Layer 3 of a small transformer language model trained on English Wikipedia (16 layers, counted from 0, width 96).
A neuron's activation on a vector x is ReLU(weights . x), where the dot is the dot product.

Input weights of the MLP neurons that the questions are about. A number n stands for (n - 500) times 0.0014.
n60: 365 479 428 446 442 496 368 343 517 482 588 543 561 509 388 610 445 381 193 465 386 512 591 360 449 463 266 472 713 485 477 473 794 516 418 354 562 619 539 393 345 676 532 444 603 446 302 555 567 448 593 352 478 645 563 506 374 470 552 363 491 434 634 645 403 421 403 481 344 448 362 592 429 400 455 132 697 443 302 734 644 658 558 496 659 554 626 462 589 657 331 504 554 520 456 377
n97: 310 427 409 614 723 510 547 551 521 459 536 539 598 535 524 418 409 437 581 462 323 613 574 485 375 605 669 444 507 466 447 558 466 524 398 688 582 520 498 525 358 477 650 372 239 554 351 367 480 424 411 529 667 536 507 437 520 693 570 427 598 583 469 483 599 512 666 513 423 593 574 727 639 489 565 417 547 454 537 650 460 614 503 379 399 512 275 457 592 537 427 550 429 608 610 256
n98: 575 423 614 518 684 396 787 504 335 494 648 635 488 573 378 239 540 398 600 517 312 616 673 568 374 287 712 379 666 409 488 231 561 500 381 298 506 498 421 431 593 266 418 540 424 596 596 437 389 462 713 513 448 395 591 567 339 522 541 521 313 388 288 345 456 330 642 678 547 713 214 583 199 440 239 376 610 420 616 316 475 579 479 642 579 562 374 372 804 401 434 744 535 487 489 541
n102: 601 686 646 636 327 560 461 378 771 489 582 591 588 688 698 295 494 221 469 471 367 413 586 486 326 667 490 566 433 515 424 520 482 292 396 493 495 440 428 505 454 386 544 427 514 594 449 609 245 652 521 368 550 637 725 367 515 492 527 419 443 529 356 430 489 411 575 574 560 496 466 338 668 548 446 422 455 520 473 392 273 342 434 234 496 457 515 522 507 510 527 547 522 445 483 524
n145: 612 324 386 419 603 628 402 344 572 484 526 364 434 599 443 561 501 479 172 554 644 592 305 404 415 434 229 799 656 440 443 654 294 631 551 589 705 521 510 491 518 598 285 558 497 465 458 199 673 365 508 586 503 360 436 519 483 632 491 495 516 400 627 423 349 709 302 641 699 502 600 557 431 811 422 465 650 534 457 352 653 481 523 642 514 426 302 243 461 601 388 337 496 586 644 409
n147: 374 695 432 345 622 574 718 472 356 437 383 403 434 612 596 594 574 176 585 534 681 512 658 480 404 461 589 386 481 652 427 546 538 683 476 486 401 343 575 665 555 284 568 344 508 550 398 419 518 491 429 619 372 478 220 543 394 495 432 480 417 404 676 468 388 733 573 350 464 573 544 633 414 381 411 463 441 499 605 563 383 698 397 450 616 548 490 347 455 475 381 407 646 495 273 455
n159: 593 407 510 518 459 593 489 579 663 520 478 411 440 660 746 474 314 582 514 132 663 616 604 646 425 462 592 458 757 618 435 734 429 571 440 601 494 478 698 513 505 566 476 365 497 719 451 581 434 398 585 634 361 482 438 552 502 491 516 582 748 681 564 546 633 400 597 392 417 389 458 496 309 514 543 522 384 540 592 534 493 595 796 340 660 323 483 530 514 319 310 400 494 565 702 381
n174: 535 344 757 646 642 501 554 402 691 517 616 574 581 449 498 303 450 434 565 605 340 621 612 499 741 661 390 637 474 528 764 640 441 490 471 573 426 447 532 603 284 371 579 479 701 525 602 312 607 334 243 368 647 589 688 332 261 420 495 451 442 598 500 509 347 429 486 667 402 376 575 553 363 567 333 552 594 322 557 558 609 599 606 271 210 469 527 453 525 176 392 461 551 748 473 285
n210: 447 425 404 544 490 354 583 475 419 905 227 440 560 505 480 691 264 359 502 773 487 661 479 317 335 708 390 107 545 367 642 579 667 316 660 554 363 621 563 302 538 521 574 448 277 469 506 432 403 448 370 407 494 408 726 440 503 503 273 525 694 79 637 449 494 565 215 907 343 411 730 583 616 363 614 224 698 411 473 420 259 494 333 582 386 549 413 539 681 375 485 577 482 506 504 257
n290: 478 485 535 531 391 799 769 493 328 349 388 193 314 657 434 626 561 278 896 543 492 379 518 380 490 708 730 630 487 653 331 607 680 340 740 560 528 451 463 589 566 492 556 319 183 566 361 567 420 832 518 406 544 558 469 653 471 538 432 560 436 497 621 807 446 674 328 402 484 597 484 662 664 409 688 630 325 310 310 591 690 474 518 332 519 472 794 539 454 568 358 907 726 462 419 555
n301: 408 615 543 454 338 587 479 571 498 404 620 565 733 963 610 490 596 616 480 409 452 546 751 470 536 101 378 811 440 489 626 644 726 609 480 620 619 553 323 543 352 523 424 246 370 491 508 271 500 498 444 510 596 614 538 593 412 463 524 596 383 316 508 417 490 649 472 522 468 356 231 605 623 572 605 572 679 253 468 536 501 377 295 398 377 480 600 433 621 484 329 343 584 435 500 536
n375: 281 295 472 684 579 718 443 455 561 446 562 635 566 503 443 291 624 472 411 438 413 631 445 548 579 449 518 535 586 525 364 434 552 245 625 534 399 684 644 425 598 330 402 378 558 388 640 536 581 520 646 374 423 493 267 481 555 355 558 443 470 651 595 438 238 677 597 697 425 708 433 414 366 447 458 393 502 529 523 591 520 554 610 386 358 254 511 584 618 540 641 501 609 510 608 711

Each question shows a token from some text and the vector x that enters the MLP there. A number n stands for (n - 500) times 0.0073.

" the": 666 549 547 317 488 310 427 277 424 497 601 418 471 468 689 542 440 510 550 452 565 321 339 477 524 357 507 486 312 501 544 459 707 618 620 545 311 352 535 484 472 470 757 672 510 340 503 596 640 405 338 756 378 332 542 632 386 583 294 562 336 623 614 454 672 589 537 444 346 440 494 413 508 361 475 640 615 417 510 645 410 387 579 498 330 471 505 430 650 575 738 534 370 729 623 649
The neuron with the highest activation: n147

"-": 714 347 394 421 405 496 386 496 549 330 572 487 360 516 527 668 552 545 427 557 306 337 460 465 655 393 541 624 377 633 504 546 706 408 661 533 524 450 474 417 570 472 738 697 535 380 429 558 634 566 336 646 438 650 542 481 606 702 335 461 414 442 488 534 737 564 442 627 351 554 511 406 568 387 408 749 525 460 579 610 501 393 635 651 586 472 636 432 488 411 809 563 554 699 282 607
Which neuron fires most, and how strongly? n290, at about 1.9

"ers": 493 426 439 410 515 505 508 377 339 489 599 394 535 605 550 546 431 559 325 536 512 210 499 345 426 423 520 595 466 470 485 253 658 505 529 473 510 172 277 534 512 467 693 644 672 288 463 432 613 437 509 645 421 435 291 628 605 267 461 626 738 381 503 551 529 416 627 622 455 493 325 302 639 288 523 519 668 261 467 674 532 430 381 583 518 570 336 465 350 470 573 424 510 556 631 494
The neuron with the highest activation: n301

"ague": 654 505 527 338 626 380 402 524 398 661 563 406 493 518 752 595 283 537 525 615 679 481 491 558 498 447 653 379 479 559 357 452 655 368 551 611 605 330 337 534 456 569 633 634 627 310 571 385 503 230 453 662 431 507 418 690 412 553 454 547 326 567 589 486 580 411 516 737 527 439 255 363 493 470 491 710 506 431 552 554 434 618 390 635 582 405 507 452 546 447 700 394 841 415 621 613
The neuron with the highest activation: n98

" att": 560 485 512 207 530 512 327 403 465 586 470 275 417 575 716 375 458 545 526 612 640 646 353 504 633 546 604 395 314 570 317 424 564 369 618 571 550 513 429 643 550 437 629 765 532 333 537 496 634 425 463 648 422 456 518 629 432 470 441 532 582 611 803 467 655 480 449 800 492 452 399 452 512 637 451 560 603 515 485 553 491 750 375 225 586 441 475 496 735 611 647 491 573 463 592 743
The neuron with the highest activation: n375

" a": 546 706 542 360 490 405 395 216 557 573 562 383 327 540 594 388 578 519 534 659 522 355 315 403 544 349 485 585 451 467 444 443 752 402 522 505 349 361 482 379 385 495 775 548 469 284 567 566 554 479 432 765 490 335 526 537 441 644 220 412 461 554 600 476 662 574 668 457 378 261 338 380 549 422 584 634 551 538 462 476 520 474 519 676 412 422 538 569 667 524 709 481 371 678 681 639
Which neuron fires most, and how strongly? n301, at about 0.3

" in": 425 410 297 353 551 256 440 469 539 375 745 392 488 579 785 516 625 411 365 504 281 673 387 443 588 549 515 619 458 504 483 417 736 342 359 558 436 387 459 585 448 508 578 621 503 499 512 488 623 415 344 707 585 396 581 651 368 608 418 491 472 767 523 471 542 453 464 550 436 590 529 251 544 568 622 628 554 649 663 683 485 534 470 597 462 608 363 449 657 573 675 526 365 578 638 599
The neuron with the highest activation: n97

"o": 614 492 436 435 473 352 385 492 346 489 580 319 441 345 589 554 195 501 615 625 514 330 430 416 602 386 519 589 374 710 513 351 726 527 371 446 420 279 641 562 419 400 687 675 500 333 491 490 557 322 461 460 386 439 424 661 497 400 204 529 322 441 641 700 531 520 462 633 413 608 462 359 510 392 341 598 579 562 489 554 366 559 388 639 289 484 344 496 528 517 671 397 585 646 638 531
The neuron with the highest activation: n210

" ": 671 633 448 333 552 390 606 473 434 454 544 499 388 557 635 573 501 598 397 521 427 366 616 574 693 432 640 481 398 559 565 430 660 483 572 523 646 273 390 578 395 577 673 612 580 492 496 694 766 332 393 485 409 288 471 616 511 349 371 510 464 500 630 451 544 739 444 431 419 604 551 279 614 540 294 589 688 584 568 431 464 422 531 651 658 475 660 573 503 317 673 671 402 822 486 579
Which neuron fires most, and how strongly? n147, at about 0.9

" and": 625 461 554 311 457 392 505 317 591 346 678 594 618 485 672 423 623 408 415 671 481 450 382 530 497 550 573 587 482 734 422 408 723 546 647 441 524 244 647 462 729 361 756 595 372 506 426 579 626 339 324 548 491 449 429 570 541 611 462 558 345 586 614 487 726 572 552 563 322 519 736 281 604 488 459 541 508 462 448 400 307 508 444 571 479 612 420 486 589 528 684 533 461 630 614 713
Which two neurons fire most, strongest first? n102, n147

" –": 577 638 463 503 463 477 463 383 495 474 702 433 445 630 617 362 479 436 373 634 476 566 525 506 683 493 555 585 403 543 459 472 628 531 506 442 442 397 411 414 555 522 808 591 599 423 451 503 657 414 427 532 459 261 412 679 584 490 410 501 341 431 650 405 850 400 498 523 397 374 555 225 537 418 571 622 484 512 331 399 419 401 515 630 576 502 491 531 528 478 771 466 616 797 745 584
The neuron with the highest activation: n102